Layer 8 of a small transformer language model trained on English Wikipedia (15 layers, counted from 0, width 96).
A neuron's activation on a vector x is GELU(weights . x + bias), where the dot is the dot product.
The model reads these tokens: " N" "g" " Kong" " W" "ah" " of" " United" " National" " Front" "." " Chan" " was" " elected" " with" " " "8" "3" "." "8"

The vector x that enters this layer's MLP at each token. A number n stands for (n - 128) times 0.025.
0 " N": 144, 130, 140, 113, 122, 127, 144, 156, 114, 166, 123, 54, 128, 134, 152, 153, 143, 85, 131, 90, 129, 139, 100, 105, 110, 147, 164, 126, 148, 143, 145, 86, 143, 96, 104, 106, 129, 132, 159, 154, 156, 149, 140, 106, 132, 121, 120, 99, 164, 111, 166, 130, 139, 95, 95, 119, 147, 139, 153, 133, 106, 89, 194, 114, 139, 149, 130, 109, 155, 84, 116, 98, 142, 147, 134, 139, 130, 77, 137, 148, 122, 160, 128, 111, 130, 154, 123, 142, 128, 120, 138, 129, 135, 79, 99, 125
1 "g": 150, 124, 147, 155, 109, 145, 125, 135, 124, 167, 140, 75, 131, 134, 168, 141, 116, 102, 107, 122, 127, 169, 125, 113, 105, 143, 133, 128, 115, 173, 138, 103, 163, 119, 79, 135, 116, 128, 112, 154, 136, 113, 158, 72, 121, 96, 118, 86, 155, 122, 158, 142, 130, 112, 142, 101, 114, 116, 140, 120, 90, 96, 212, 103, 123, 146, 123, 95, 147, 100, 113, 97, 169, 116, 139, 122, 134, 115, 108, 173, 117, 140, 143, 127, 163, 137, 138, 156, 117, 125, 129, 105, 138, 112, 125, 139
2 " Kong": 138, 131, 130, 139, 119, 140, 117, 107, 139, 161, 129, 87, 132, 138, 158, 145, 130, 122, 120, 114, 121, 93, 129, 159, 89, 140, 168, 133, 137, 119, 117, 102, 160, 96, 88, 142, 100, 140, 118, 122, 122, 126, 112, 126, 146, 136, 98, 111, 139, 168, 145, 122, 150, 114, 109, 115, 146, 122, 131, 107, 94, 102, 170, 128, 107, 156, 134, 125, 116, 87, 132, 111, 130, 145, 142, 115, 162, 125, 155, 149, 116, 111, 136, 105, 125, 124, 156, 141, 154, 127, 149, 129, 146, 90, 98, 126
3 " W": 133, 139, 154, 112, 103, 118, 128, 139, 136, 127, 121, 54, 138, 152, 162, 144, 108, 80, 131, 90, 130, 151, 118, 103, 89, 114, 167, 162, 156, 136, 118, 102, 131, 109, 111, 133, 128, 125, 164, 149, 130, 141, 132, 90, 117, 84, 118, 104, 138, 160, 192, 132, 143, 125, 137, 125, 136, 126, 139, 115, 142, 118, 181, 143, 110, 140, 117, 119, 124, 91, 93, 137, 142, 147, 149, 113, 149, 128, 143, 123, 123, 139, 139, 123, 109, 125, 128, 123, 133, 124, 127, 129, 117, 111, 108, 143
4 "ah": 132, 152, 160, 130, 99, 134, 138, 121, 139, 146, 125, 96, 145, 162, 160, 143, 136, 81, 113, 91, 116, 142, 131, 134, 137, 158, 155, 139, 117, 137, 155, 80, 130, 121, 96, 128, 96, 129, 120, 127, 136, 135, 129, 84, 125, 116, 104, 86, 124, 154, 176, 135, 138, 108, 130, 110, 125, 109, 117, 94, 106, 107, 191, 138, 120, 153, 113, 108, 128, 94, 114, 86, 145, 137, 151, 142, 124, 133, 138, 155, 132, 138, 127, 103, 133, 126, 152, 159, 129, 137, 112, 141, 139, 131, 103, 117
5 " of": 138, 136, 156, 120, 138, 124, 134, 132, 123, 121, 153, 95, 118, 125, 126, 135, 126, 102, 149, 128, 127, 115, 133, 136, 110, 141, 128, 146, 126, 122, 126, 76, 149, 117, 121, 118, 147, 151, 125, 138, 82, 99, 144, 97, 109, 90, 104, 117, 154, 168, 137, 139, 139, 145, 139, 105, 128, 108, 99, 123, 96, 103, 172, 118, 119, 156, 146, 103, 141, 125, 113, 120, 152, 132, 151, 134, 172, 116, 150, 159, 130, 126, 123, 32, 138, 120, 138, 134, 139, 126, 114, 134, 133, 106, 113, 163
6 " United": 108, 121, 152, 131, 151, 109, 146, 127, 138, 155, 118, 100, 128, 121, 135, 135, 113, 88, 129, 152, 108, 53, 100, 139, 116, 147, 138, 138, 122, 93, 110, 92, 122, 110, 136, 137, 128, 139, 104, 119, 114, 163, 143, 129, 149, 107, 132, 129, 130, 173, 163, 137, 156, 127, 138, 115, 131, 103, 102, 101, 106, 99, 116, 122, 107, 146, 137, 114, 137, 103, 119, 116, 140, 129, 152, 131, 161, 114, 184, 142, 140, 128, 134, 110, 151, 123, 160, 128, 181, 118, 146, 123, 122, 86, 103, 131
7 " National": 129, 111, 135, 114, 131, 111, 129, 155, 145, 149, 141, 94, 116, 93, 134, 128, 109, 101, 189, 131, 144, 76, 136, 153, 122, 138, 109, 109, 126, 118, 129, 162, 134, 112, 125, 138, 152, 137, 129, 161, 133, 140, 133, 142, 163, 114, 122, 128, 96, 183, 148, 109, 134, 118, 119, 119, 113, 98, 107, 114, 113, 76, 137, 84, 95, 153, 115, 112, 117, 136, 120, 118, 136, 143, 156, 140, 135, 98, 145, 146, 114, 117, 104, 138, 146, 136, 140, 114, 173, 104, 123, 132, 126, 85, 116, 147
8 " Front": 128, 144, 145, 127, 143, 136, 118, 136, 146, 102, 118, 110, 111, 117, 163, 139, 120, 151, 142, 118, 135, 97, 103, 139, 121, 105, 156, 109, 139, 111, 139, 159, 120, 116, 156, 124, 100, 134, 129, 121, 125, 151, 110, 143, 147, 66, 139, 124, 84, 163, 180, 120, 169, 97, 103, 95, 100, 88, 120, 105, 118, 80, 163, 98, 125, 151, 128, 120, 134, 121, 107, 126, 145, 118, 136, 112, 146, 147, 128, 181, 121, 127, 106, 162, 137, 145, 136, 115, 146, 130, 160, 137, 112, 133, 95, 169
9 ".": 142, 146, 155, 129, 118, 133, 118, 122, 133, 137, 115, 110, 134, 125, 132, 134, 115, 139, 133, 118, 130, 138, 121, 128, 135, 141, 124, 111, 106, 139, 129, 71, 109, 136, 125, 140, 156, 172, 143, 122, 134, 99, 127, 118, 123, 113, 120, 114, 124, 145, 119, 118, 154, 109, 166, 144, 125, 104, 136, 124, 149, 120, 141, 118, 91, 153, 127, 130, 108, 111, 141, 125, 121, 128, 113, 126, 155, 114, 150, 108, 119, 134, 150, 45, 96, 146, 100, 128, 157, 137, 141, 114, 127, 113, 132, 123
10 " Chan": 78, 154, 105, 106, 122, 142, 139, 124, 161, 148, 105, 98, 154, 139, 150, 150, 123, 128, 149, 92, 134, 110, 177, 150, 133, 135, 130, 153, 131, 143, 159, 107, 119, 153, 109, 139, 81, 127, 140, 87, 116, 153, 71, 96, 136, 97, 99, 121, 87, 120, 145, 137, 140, 85, 123, 122, 134, 156, 103, 124, 148, 119, 166, 93, 135, 149, 135, 144, 117, 129, 153, 111, 108, 130, 120, 133, 103, 84, 137, 127, 126, 126, 130, 99, 140, 123, 170, 165, 124, 118, 166, 156, 126, 131, 122, 153
11 " was": 156, 111, 136, 151, 145, 144, 123, 98, 103, 91, 134, 124, 164, 126, 103, 143, 113, 139, 142, 102, 84, 158, 110, 120, 127, 120, 143, 162, 106, 125, 128, 119, 117, 126, 92, 149, 152, 153, 130, 132, 117, 139, 92, 99, 128, 113, 102, 108, 141, 171, 112, 160, 145, 116, 109, 134, 162, 126, 111, 108, 118, 134, 150, 90, 135, 134, 150, 129, 122, 143, 134, 141, 119, 158, 118, 119, 133, 155, 118, 124, 113, 114, 139, 43, 146, 141, 127, 143, 141, 112, 93, 143, 125, 143, 116, 113
12 " elected": 131, 119, 115, 149, 152, 129, 110, 116, 104, 145, 148, 137, 116, 139, 116, 158, 126, 115, 139, 112, 106, 106, 94, 104, 159, 133, 148, 116, 109, 129, 176, 143, 118, 108, 118, 174, 128, 159, 108, 152, 127, 188, 119, 98, 129, 87, 117, 133, 158, 169, 113, 122, 153, 128, 137, 116, 110, 141, 109, 142, 127, 89, 160, 99, 115, 128, 128, 116, 131, 120, 118, 117, 126, 153, 109, 110, 124, 117, 140, 107, 107, 95, 142, 91, 132, 154, 130, 148, 143, 116, 153, 128, 125, 122, 113, 104
13 " with": 111, 116, 119, 132, 159, 139, 130, 123, 97, 138, 157, 126, 112, 130, 109, 129, 143, 134, 156, 120, 144, 123, 89, 122, 138, 124, 119, 145, 132, 113, 161, 85, 127, 94, 139, 137, 131, 167, 127, 139, 116, 147, 156, 89, 112, 123, 117, 137, 129, 161, 132, 135, 150, 100, 117, 123, 123, 123, 110, 128, 113, 108, 130, 116, 149, 146, 131, 132, 135, 124, 96, 135, 139, 142, 126, 88, 126, 105, 150, 127, 123, 131, 140, 36, 114, 148, 153, 136, 115, 129, 115, 129, 123, 141, 114, 157
14 " ": 133, 135, 139, 135, 149, 117, 134, 91, 121, 149, 167, 7, 133, 142, 112, 137, 141, 131, 149, 127, 137, 141, 103, 131, 134, 128, 119, 124, 117, 120, 143, 143, 132, 128, 108, 146, 167, 140, 127, 106, 107, 182, 130, 129, 117, 74, 115, 126, 136, 132, 155, 129, 143, 106, 151, 141, 136, 123, 130, 129, 121, 129, 105, 104, 131, 141, 131, 125, 144, 133, 116, 126, 137, 140, 134, 109, 146, 121, 146, 121, 122, 129, 140, 48, 119, 171, 115, 143, 139, 128, 136, 121, 120, 122, 121, 147
15 "8": 134, 137, 147, 114, 125, 109, 95, 86, 133, 149, 148, 86, 140, 112, 118, 151, 156, 125, 177, 118, 122, 81, 101, 102, 118, 124, 79, 157, 115, 116, 161, 128, 118, 86, 71, 169, 122, 154, 128, 124, 136, 153, 152, 122, 118, 107, 135, 107, 169, 140, 116, 130, 141, 131, 158, 107, 123, 122, 198, 118, 128, 153, 116, 99, 126, 150, 92, 126, 133, 121, 111, 117, 142, 141, 122, 109, 148, 170, 122, 135, 117, 129, 114, 92, 119, 152, 102, 148, 170, 106, 146, 146, 121, 130, 129, 170
16 "3": 104, 139, 151, 140, 148, 114, 120, 97, 120, 128, 140, 92, 99, 140, 108, 141, 143, 121, 164, 112, 155, 58, 87, 123, 111, 113, 119, 160, 117, 104, 164, 125, 152, 104, 102, 137, 115, 146, 123, 152, 137, 170, 147, 141, 128, 109, 117, 124, 142, 148, 111, 124, 115, 139, 136, 141, 125, 115, 191, 100, 117, 135, 152, 96, 149, 130, 112, 107, 112, 132, 137, 120, 140, 145, 115, 108, 155, 106, 144, 149, 104, 132, 137, 98, 107, 142, 87, 172, 201, 131, 145, 109, 134, 119, 119, 144
17 ".": 99, 120, 142, 121, 115, 129, 121, 103, 123, 139, 114, 122, 132, 117, 136, 118, 137, 154, 156, 113, 158, 119, 99, 122, 144, 141, 108, 111, 117, 155, 119, 83, 147, 105, 118, 125, 139, 169, 153, 167, 152, 113, 111, 136, 135, 103, 123, 110, 97, 120, 142, 112, 119, 117, 170, 142, 124, 93, 159, 119, 127, 114, 158, 127, 126, 144, 116, 151, 109, 125, 162, 128, 149, 138, 118, 134, 143, 109, 135, 135, 127, 117, 142, 57, 81, 155, 88, 143, 182, 115, 120, 111, 128, 121, 136, 139
18 "8": 130, 143, 137, 110, 143, 125, 108, 78, 131, 105, 116, 107, 114, 130, 123, 135, 168, 112, 178, 128, 127, 68, 118, 123, 110, 126, 77, 157, 118, 127, 146, 127, 116, 108, 58, 164, 135, 152, 126, 147, 136, 134, 145, 125, 125, 113, 128, 128, 167, 123, 127, 139, 140, 121, 155, 122, 111, 118, 195, 104, 151, 176, 165, 80, 100, 144, 138, 137, 112, 121, 121, 97, 155, 135, 119, 105, 133, 151, 152, 135, 112, 139, 136, 93, 115, 161, 91, 145, 183, 97, 147, 121, 117, 99, 117, 141

Each question shows the input weights of one neuron of the MLP. A number n stands for (n - 128) times 0.0065.

n13 (bias -0.116): 151, 127, 87, 115, 100, 62, 119, 136, 107, 182, 76, 165, 163, 127, 120, 88, 126, 188, 125, 110, 130, 144, 77, 103, 82, 170, 62, 118, 107, 101, 173, 108, 123, 161, 156, 151, 86, 148, 87, 102, 86, 116, 221, 109, 92, 113, 170, 117, 113, 129, 134, 120, 181, 127, 102, 103, 111, 138, 105, 173, 152, 84, 109, 132, 145, 126, 98, 140, 126, 142, 107, 124, 165, 150, 171, 79, 119, 126, 174, 150, 139, 111, 111, 141, 145, 92, 144, 130, 180, 143, 154, 158, 113, 120, 113, 159
On which token does it fire most, and how strongly? 13 " with", at about 1.6

n91 (bias 0.036): 110, 125, 105, 103, 124, 131, 155, 174, 95, 116, 126, 133, 99, 126, 147, 115, 129, 176, 98, 87, 131, 145, 172, 126, 130, 157, 145, 160, 152, 143, 84, 115, 131, 139, 151, 149, 128, 141, 143, 90, 96, 96, 169, 95, 139, 169, 103, 178, 108, 189, 85, 136, 154, 143, 146, 82, 118, 121, 91, 139, 168, 138, 172, 96, 95, 106, 115, 115, 127, 136, 77, 160, 133, 177, 109, 143, 116, 104, 126, 71, 137, 93, 161, 128, 206, 84, 127, 94, 143, 143, 121, 171, 84, 100, 91, 80
It fires most on token 5 " of"

n10 (bias -0.050): 128, 129, 128, 128, 128, 128, 128, 127, 128, 127, 128, 127, 128, 127, 127, 127, 128, 128, 129, 128, 128, 128, 127, 128, 126, 127, 129, 128, 127, 127, 127, 127, 126, 127, 126, 128, 128, 130, 128, 128, 128, 127, 127, 129, 128, 127, 128, 128, 127, 129, 128, 130, 129, 128, 127, 128, 128, 127, 129, 129, 127, 129, 129, 127, 127, 127, 128, 129, 128, 128, 127, 126, 128, 128, 127, 126, 128, 127, 127, 128, 127, 129, 128, 127, 129, 128, 129, 128, 128, 128, 128, 127, 130, 128, 129, 128
It fires most on token 18 "8"

n380 (bias -0.126): 134, 103, 127, 131, 128, 123, 157, 194, 129, 120, 87, 145, 116, 144, 89, 60, 125, 179, 142, 123, 113, 133, 133, 175, 146, 135, 122, 175, 150, 135, 59, 162, 115, 90, 155, 121, 144, 178, 118, 141, 83, 65, 148, 170, 132, 123, 151, 160, 109, 143, 157, 66, 113, 209, 117, 93, 84, 136, 111, 129, 116, 124, 165, 165, 116, 75, 104, 174, 106, 162, 150, 183, 167, 171, 64, 148, 146, 121, 138, 91, 153, 126, 106, 113, 110, 96, 185, 86, 117, 135, 103, 127, 77, 126, 64, 64
On which token does it fire most, and how strongly? 7 " National", at about 0.15

n9 (bias -0.323): 98, 153, 179, 79, 105, 150, 134, 76, 105, 148, 32, 130, 102, 136, 48, 131, 122, 136, 143, 181, 142, 167, 148, 128, 105, 127, 115, 187, 157, 186, 192, 145, 131, 111, 123, 127, 143, 97, 110, 108, 187, 147, 158, 167, 80, 120, 171, 119, 168, 112, 107, 149, 84, 116, 149, 101, 127, 148, 170, 173, 107, 159, 39, 79, 106, 128, 113, 122, 151, 144, 129, 143, 95, 173, 91, 120, 67, 173, 113, 93, 128, 144, 190, 178, 106, 149, 67, 174, 126, 135, 124, 112, 81, 145, 80, 136
On which two tokens does it fire most, strongest first? 15 "8", 18 "8"

n218 (bias -0.099): 112, 137, 175, 103, 93, 168, 120, 107, 163, 153, 140, 113, 141, 125, 138, 144, 92, 183, 113, 140, 124, 120, 139, 167, 127, 84, 175, 120, 133, 139, 121, 175, 155, 139, 143, 173, 129, 90, 119, 106, 125, 140, 170, 138, 117, 110, 155, 128, 108, 124, 147, 102, 77, 152, 120, 118, 187, 193, 101, 129, 112, 218, 84, 138, 110, 138, 148, 118, 146, 129, 101, 129, 98, 126, 144, 136, 125, 143, 149, 110, 146, 111, 116, 119, 105, 105, 149, 139, 86, 111, 72, 118, 108, 162, 93, 66
On which token does it fire most, and how strongly? 14 " ", at about 0.15

n231 (bias -0.074): 146, 101, 156, 101, 110, 84, 173, 177, 151, 115, 122, 132, 158, 108, 146, 105, 109, 117, 93, 94, 107, 126, 175, 134, 121, 143, 118, 164, 181, 116, 99, 107, 128, 94, 167, 113, 94, 160, 99, 75, 102, 106, 143, 153, 134, 166, 142, 100, 120, 150, 108, 135, 140, 171, 114, 105, 122, 115, 133, 102, 108, 114, 141, 163, 112, 138, 161, 172, 132, 115, 81, 122, 135, 155, 128, 207, 117, 138, 142, 47, 184, 104, 112, 117, 150, 115, 153, 93, 130, 160, 145, 141, 109, 106, 127, 52
It fires most on token 6 " United"

n327 (bias -0.048): 127, 130, 130, 128, 128, 129, 127, 128, 130, 127, 129, 128, 130, 129, 127, 131, 128, 128, 129, 127, 129, 127, 129, 128, 128, 129, 128, 129, 126, 128, 128, 128, 129, 128, 129, 128, 129, 131, 127, 126, 129, 128, 129, 127, 129, 126, 128, 129, 127, 128, 130, 128, 128, 128, 130, 129, 129, 128, 129, 128, 128, 127, 129, 128, 129, 127, 127, 128, 128, 127, 127, 129, 129, 128, 128, 128, 128, 129, 128, 128, 126, 128, 127, 127, 129, 130, 129, 129, 128, 126, 130, 128, 128, 127, 128, 128
It fires most on token 15 "8"

n63 (bias -0.227): 137, 118, 83, 157, 107, 170, 139, 134, 113, 175, 100, 147, 114, 93, 124, 142, 131, 142, 163, 137, 132, 136, 159, 113, 112, 122, 83, 150, 58, 87, 196, 156, 73, 168, 118, 144, 95, 144, 123, 106, 107, 142, 149, 79, 58, 136, 146, 168, 169, 128, 99, 180, 150, 97, 145, 141, 123, 125, 85, 156, 154, 166, 153, 106, 88, 78, 76, 83, 146, 131, 162, 161, 100, 118, 98, 146, 39, 168, 117, 127, 101, 145, 124, 160, 149, 101, 142, 93, 130, 145, 154, 97, 151, 177, 146, 118
It fires most on token 12 " elected"

n151 (bias -0.035): 127, 129, 129, 129, 128, 129, 128, 128, 128, 128, 129, 128, 128, 128, 129, 130, 128, 128, 128, 127, 129, 127, 128, 128, 128, 128, 129, 128, 127, 130, 129, 128, 129, 128, 129, 129, 128, 130, 128, 128, 128, 129, 128, 127, 128, 127, 128, 128, 127, 129, 128, 130, 129, 127, 128, 128, 129, 128, 128, 129, 128, 129, 128, 128, 128, 129, 129, 129, 128, 127, 129, 129, 128, 128, 128, 129, 129, 129, 128, 129, 128, 129, 128, 128, 128, 129, 129, 128, 128, 128, 129, 129, 129, 128, 128, 128
On which two tokens does it fire most, strongest first? 10 " Chan", 8 " Front"

n366 (bias -0.237): 161, 87, 127, 141, 107, 123, 108, 105, 89, 82, 90, 142, 191, 163, 122, 92, 129, 137, 103, 131, 116, 118, 95, 187, 138, 141, 140, 129, 158, 157, 123, 103, 124, 90, 180, 74, 92, 105, 98, 104, 131, 128, 145, 150, 160, 70, 138, 136, 108, 164, 167, 103, 123, 146, 134, 118, 69, 115, 122, 116, 138, 133, 138, 176, 125, 182, 114, 114, 109, 140, 136, 122, 149, 146, 122, 139, 130, 142, 112, 144, 167, 94, 158, 167, 79, 116, 75, 133, 172, 141, 215, 103, 84, 78, 146, 98
On which token does it fire most, and how strongly? 8 " Front", at about 1.9

n111 (bias 0.081): 134, 127, 130, 77, 104, 162, 185, 111, 106, 178, 128, 129, 130, 140, 116, 97, 153, 136, 127, 127, 175, 133, 92, 162, 143, 92, 112, 121, 175, 172, 99, 121, 163, 107, 122, 147, 141, 151, 46, 103, 117, 158, 120, 112, 148, 155, 136, 160, 88, 166, 130, 130, 98, 123, 84, 92, 103, 155, 105, 85, 114, 185, 123, 157, 137, 129, 207, 148, 89, 170, 96, 105, 115, 142, 109, 163, 113, 185, 99, 117, 116, 100, 138, 102, 100, 136, 155, 125, 80, 168, 120, 131, 141, 114, 132, 78
It fires most on token 13 " with"

n234 (bias -0.345): 124, 134, 146, 103, 75, 184, 99, 108, 91, 160, 102, 147, 69, 167, 82, 135, 105, 90, 135, 148, 146, 163, 99, 89, 175, 162, 112, 99, 99, 89, 127, 102, 139, 101, 142, 179, 155, 155, 92, 87, 38, 123, 173, 118, 42, 122, 186, 157, 143, 149, 124, 160, 116, 111, 134, 127, 127, 162, 120, 167, 152, 125, 39, 108, 137, 172, 92, 118, 183, 136, 181, 217, 171, 111, 208, 110, 115, 136, 109, 97, 205, 48, 99, 145, 185, 106, 121, 92, 112, 127, 96, 231, 138, 131, 146, 179
On which two tokens does it fire most, strongest first? 13 " with", 15 "8"

n283 (bias -0.020): 129, 129, 128, 128, 127, 126, 127, 127, 128, 128, 128, 128, 129, 127, 128, 128, 128, 128, 129, 127, 127, 127, 128, 128, 127, 129, 127, 129, 127, 128, 129, 127, 128, 128, 129, 127, 128, 126, 129, 129, 128, 128, 128, 128, 128, 127, 127, 129, 127, 129, 130, 127, 127, 128, 130, 128, 129, 127, 127, 128, 127, 126, 129, 126, 128, 127, 127, 127, 128, 128, 128, 128, 127, 127, 127, 127, 126, 128, 126, 127, 128, 127, 128, 127, 128, 128, 128, 128, 128, 128, 128, 128, 129, 128, 127, 127
It fires most on token 7 " National"

n62 (bias -0.025): 143, 106, 72, 177, 136, 176, 123, 135, 117, 137, 177, 144, 129, 130, 70, 122, 61, 130, 153, 112, 102, 155, 122, 87, 116, 163, 189, 166, 137, 162, 158, 93, 138, 163, 151, 108, 173, 130, 109, 143, 89, 98, 158, 94, 132, 114, 104, 76, 134, 118, 113, 130, 124, 198, 115, 160, 148, 178, 80, 168, 90, 116, 92, 158, 151, 148, 129, 74, 92, 112, 104, 119, 115, 112, 99, 150, 135, 139, 90, 141, 135, 117, 183, 117, 130, 99, 126, 91, 136, 146, 149, 191, 129, 136, 83, 67
It fires most on token 11 " was"

n41 (bias -0.059): 127, 130, 129, 129, 128, 128, 127, 128, 129, 127, 129, 129, 130, 129, 128, 131, 128, 129, 130, 127, 128, 128, 129, 129, 129, 130, 129, 130, 127, 128, 129, 128, 130, 128, 129, 128, 129, 132, 128, 127, 130, 129, 130, 128, 129, 127, 129, 130, 127, 130, 130, 128, 129, 128, 131, 129, 130, 128, 129, 129, 127, 127, 129, 128, 129, 128, 126, 129, 129, 128, 127, 129, 129, 128, 127, 128, 127, 129, 128, 128, 126, 129, 128, 128, 130, 130, 130, 129, 129, 127, 130, 128, 129, 128, 127, 129
It fires most on token 15 "8"

n182 (bias -0.026): 128, 129, 127, 129, 127, 129, 127, 127, 128, 126, 128, 127, 128, 129, 128, 129, 128, 128, 128, 129, 127, 127, 128, 127, 128, 128, 128, 128, 127, 127, 128, 128, 129, 127, 129, 128, 127, 128, 127, 126, 129, 127, 128, 127, 128, 127, 127, 129, 127, 128, 128, 127, 127, 128, 128, 129, 128, 127, 128, 127, 128, 126, 128, 128, 128, 127, 126, 128, 129, 127, 127, 128, 129, 127, 127, 128, 127, 128, 128, 127, 126, 127, 127, 127, 128, 129, 128, 128, 128, 127, 128, 128, 129, 127, 128, 129
On which two tokens does it fire most, strongest first? 8 " Front", 12 " elected"

n382 (bias 0.065): 154, 129, 138, 81, 141, 152, 172, 70, 136, 141, 119, 136, 117, 96, 92, 111, 111, 110, 103, 129, 134, 142, 178, 79, 161, 167, 149, 122, 113, 104, 171, 165, 107, 125, 134, 157, 89, 130, 85, 170, 103, 127, 115, 99, 167, 146, 121, 142, 143, 129, 99, 140, 145, 137, 127, 135, 130, 119, 121, 131, 142, 119, 172, 95, 148, 130, 170, 51, 96, 136, 145, 128, 134, 89, 108, 187, 167, 150, 117, 110, 136, 101, 117, 128, 151, 168, 101, 66, 101, 170, 136, 157, 108, 73, 158, 156
On which token does it fire most, and how strongly? 12 " elected", at about 1.2

n99 (bias 0.059): 168, 181, 139, 86, 101, 137, 169, 96, 124, 124, 163, 165, 95, 124, 127, 158, 84, 170, 130, 133, 37, 134, 160, 128, 184, 126, 88, 149, 122, 92, 171, 143, 124, 137, 126, 133, 100, 114, 66, 102, 121, 131, 142, 143, 105, 144, 150, 92, 116, 113, 114, 116, 139, 140, 146, 163, 127, 157, 91, 45, 171, 98, 111, 95, 129, 108, 83, 103, 194, 113, 121, 70, 153, 179, 136, 153, 206, 104, 192, 122, 148, 97, 114, 142, 154, 79, 120, 170, 106, 136, 162, 112, 182, 154, 113, 132
It fires most on token 4 "ah"

n375 (bias -0.097): 128, 130, 129, 128, 127, 127, 126, 127, 129, 128, 129, 127, 130, 127, 129, 131, 128, 128, 129, 127, 129, 127, 128, 127, 127, 128, 129, 128, 126, 129, 128, 127, 128, 127, 128, 129, 128, 131, 129, 129, 129, 128, 127, 126, 128, 126, 128, 129, 127, 131, 130, 129, 129, 128, 129, 129, 129, 127, 127, 129, 128, 127, 129, 127, 128, 127, 127, 129, 127, 127, 127, 128, 127, 127, 127, 127, 128, 127, 126, 129, 127, 129, 128, 126, 129, 129, 129, 129, 128, 127, 129, 127, 130, 128, 128, 129
On which token does it fire most, and how strongly? 3 " W", at about 0.017

n275 (bias 0.026): 138, 124, 81, 199, 143, 150, 115, 119, 133, 131, 96, 147, 148, 124, 133, 98, 119, 137, 146, 133, 122, 112, 96, 175, 53, 150, 97, 124, 161, 115, 112, 167, 155, 117, 133, 112, 175, 128, 115, 130, 116, 118, 161, 97, 138, 131, 119, 123, 155, 108, 114, 172, 159, 133, 139, 168, 100, 140, 166, 137, 130, 53, 119, 106, 86, 107, 152, 90, 93, 117, 156, 134, 78, 101, 127, 137, 137, 99, 140, 97, 135, 86, 158, 148, 109, 152, 112, 79, 158, 159, 147, 133, 100, 115, 111, 143
On which token does it fire most, and how strongly? 7 " National", at about 1.1

n73 (bias -0.110): 176, 153, 158, 93, 116, 95, 145, 110, 114, 140, 162, 128, 118, 149, 119, 110, 53, 95, 104, 130, 122, 147, 116, 148, 119, 190, 143, 63, 169, 106, 139, 155, 100, 96, 159, 83, 122, 122, 143, 77, 102, 158, 176, 78, 108, 106, 146, 126, 107, 142, 104, 104, 132, 102, 111, 126, 118, 151, 114, 149, 143, 142, 104, 166, 121, 132, 176, 92, 147, 113, 113, 111, 119, 150, 152, 125, 127, 154, 189, 141, 155, 110, 124, 160, 107, 149, 136, 95, 151, 141, 111, 96, 103, 127, 143, 136
On which token does it fire most, and how strongly? 6 " United", at about 1.1

n293 (bias -0.257): 136, 51, 137, 158, 111, 110, 92, 156, 135, 144, 46, 147, 81, 125, 128, 116, 109, 105, 91, 112, 241, 198, 133, 126, 105, 137, 70, 98, 141, 181, 126, 97, 142, 159, 174, 102, 153, 101, 108, 128, 164, 123, 155, 128, 158, 120, 182, 58, 222, 64, 111, 207, 102, 191, 158, 140, 127, 87, 193, 176, 135, 128, 122, 157, 124, 123, 39, 89, 117, 181, 136, 91, 130, 138, 128, 174, 153, 157, 162, 138, 125, 82, 139, 146, 99, 99, 98, 155, 99, 124, 58, 126, 84, 153, 128, 92
On which token does it fire most, and how strongly? 1 "g", at about 1.1

n74 (bias -0.087): 126, 128, 129, 129, 127, 127, 126, 127, 128, 127, 128, 126, 130, 127, 128, 130, 128, 128, 129, 126, 129, 126, 128, 127, 128, 127, 129, 126, 126, 128, 127, 127, 128, 127, 126, 129, 127, 130, 128, 128, 129, 128, 126, 126, 128, 127, 127, 128, 126, 130, 128, 130, 129, 126, 126, 129, 127, 126, 127, 129, 127, 128, 128, 128, 126, 127, 127, 130, 127, 126, 127, 127, 128, 126, 127, 127, 129, 127, 128, 130, 127, 129, 128, 126, 129, 130, 129, 128, 127, 128, 128, 126, 129, 127, 128, 129
On which token does it fire most, and how strongly? 2 " Kong", at about 0.022

n92 (bias -0.134): 109, 64, 103, 127, 102, 118, 165, 126, 124, 115, 139, 123, 123, 125, 141, 113, 117, 120, 117, 105, 76, 145, 146, 126, 86, 76, 135, 121, 160, 168, 158, 131, 179, 107, 124, 105, 123, 124, 153, 149, 101, 157, 113, 153, 84, 142, 115, 140, 126, 164, 101, 87, 112, 120, 112, 122, 120, 141, 146, 89, 120, 106, 169, 155, 119, 78, 154, 203, 141, 155, 125, 159, 152, 140, 128, 117, 120, 158, 152, 121, 137, 99, 119, 126, 113, 164, 176, 97, 116, 143, 147, 82, 103, 77, 125, 119
On which token does it fire most, and how strongly? 3 " W", at about 0.88

n383 (bias -0.087): 127, 130, 130, 128, 128, 127, 126, 128, 129, 127, 129, 128, 130, 128, 128, 130, 129, 129, 130, 126, 128, 127, 129, 129, 128, 130, 128, 130, 127, 128, 129, 127, 128, 127, 128, 129, 129, 133, 129, 128, 129, 128, 129, 128, 129, 127, 128, 130, 127, 130, 131, 128, 129, 128, 130, 129, 130, 127, 128, 129, 127, 127, 130, 127, 128, 128, 127, 129, 128, 129, 126, 127, 129, 127, 127, 128, 127, 128, 126, 128, 127, 129, 129, 127, 130, 130, 130, 129, 129, 127, 130, 128, 129, 128, 128, 128
It fires most on token 15 "8"

n32 (bias -0.071): 118, 116, 92, 120, 140, 143, 138, 136, 81, 102, 93, 126, 147, 129, 148, 124, 72, 160, 96, 144, 87, 116, 189, 139, 108, 159, 151, 145, 210, 108, 186, 121, 126, 146, 135, 153, 104, 91, 101, 187, 89, 133, 109, 58, 159, 130, 111, 168, 128, 134, 109, 129, 156, 152, 69, 180, 133, 160, 114, 82, 117, 45, 134, 139, 89, 150, 99, 124, 121, 95, 141, 94, 168, 117, 160, 149, 208, 148, 179, 161, 148, 98, 71, 164, 143, 135, 135, 82, 140, 145, 128, 178, 122, 118, 98, 139
On which token does it fire most, and how strongly? 2 " Kong", at about 2.4

n322 (bias -0.105): 119, 125, 158, 117, 130, 153, 169, 169, 90, 145, 154, 138, 143, 116, 141, 147, 106, 122, 136, 109, 152, 159, 168, 82, 120, 152, 90, 190, 173, 140, 100, 84, 123, 116, 159, 117, 138, 168, 97, 114, 137, 123, 173, 136, 91, 133, 136, 100, 182, 176, 91, 161, 103, 159, 105, 89, 78, 136, 155, 118, 109, 109, 109, 111, 164, 115, 113, 57, 150, 128, 115, 183, 169, 73, 49, 142, 125, 178, 130, 73, 142, 94, 101, 132, 165, 59, 157, 66, 129, 140, 104, 118, 84, 153, 131, 29
On which two tokens does it fire most, strongest first? 5 " of", 1 "g"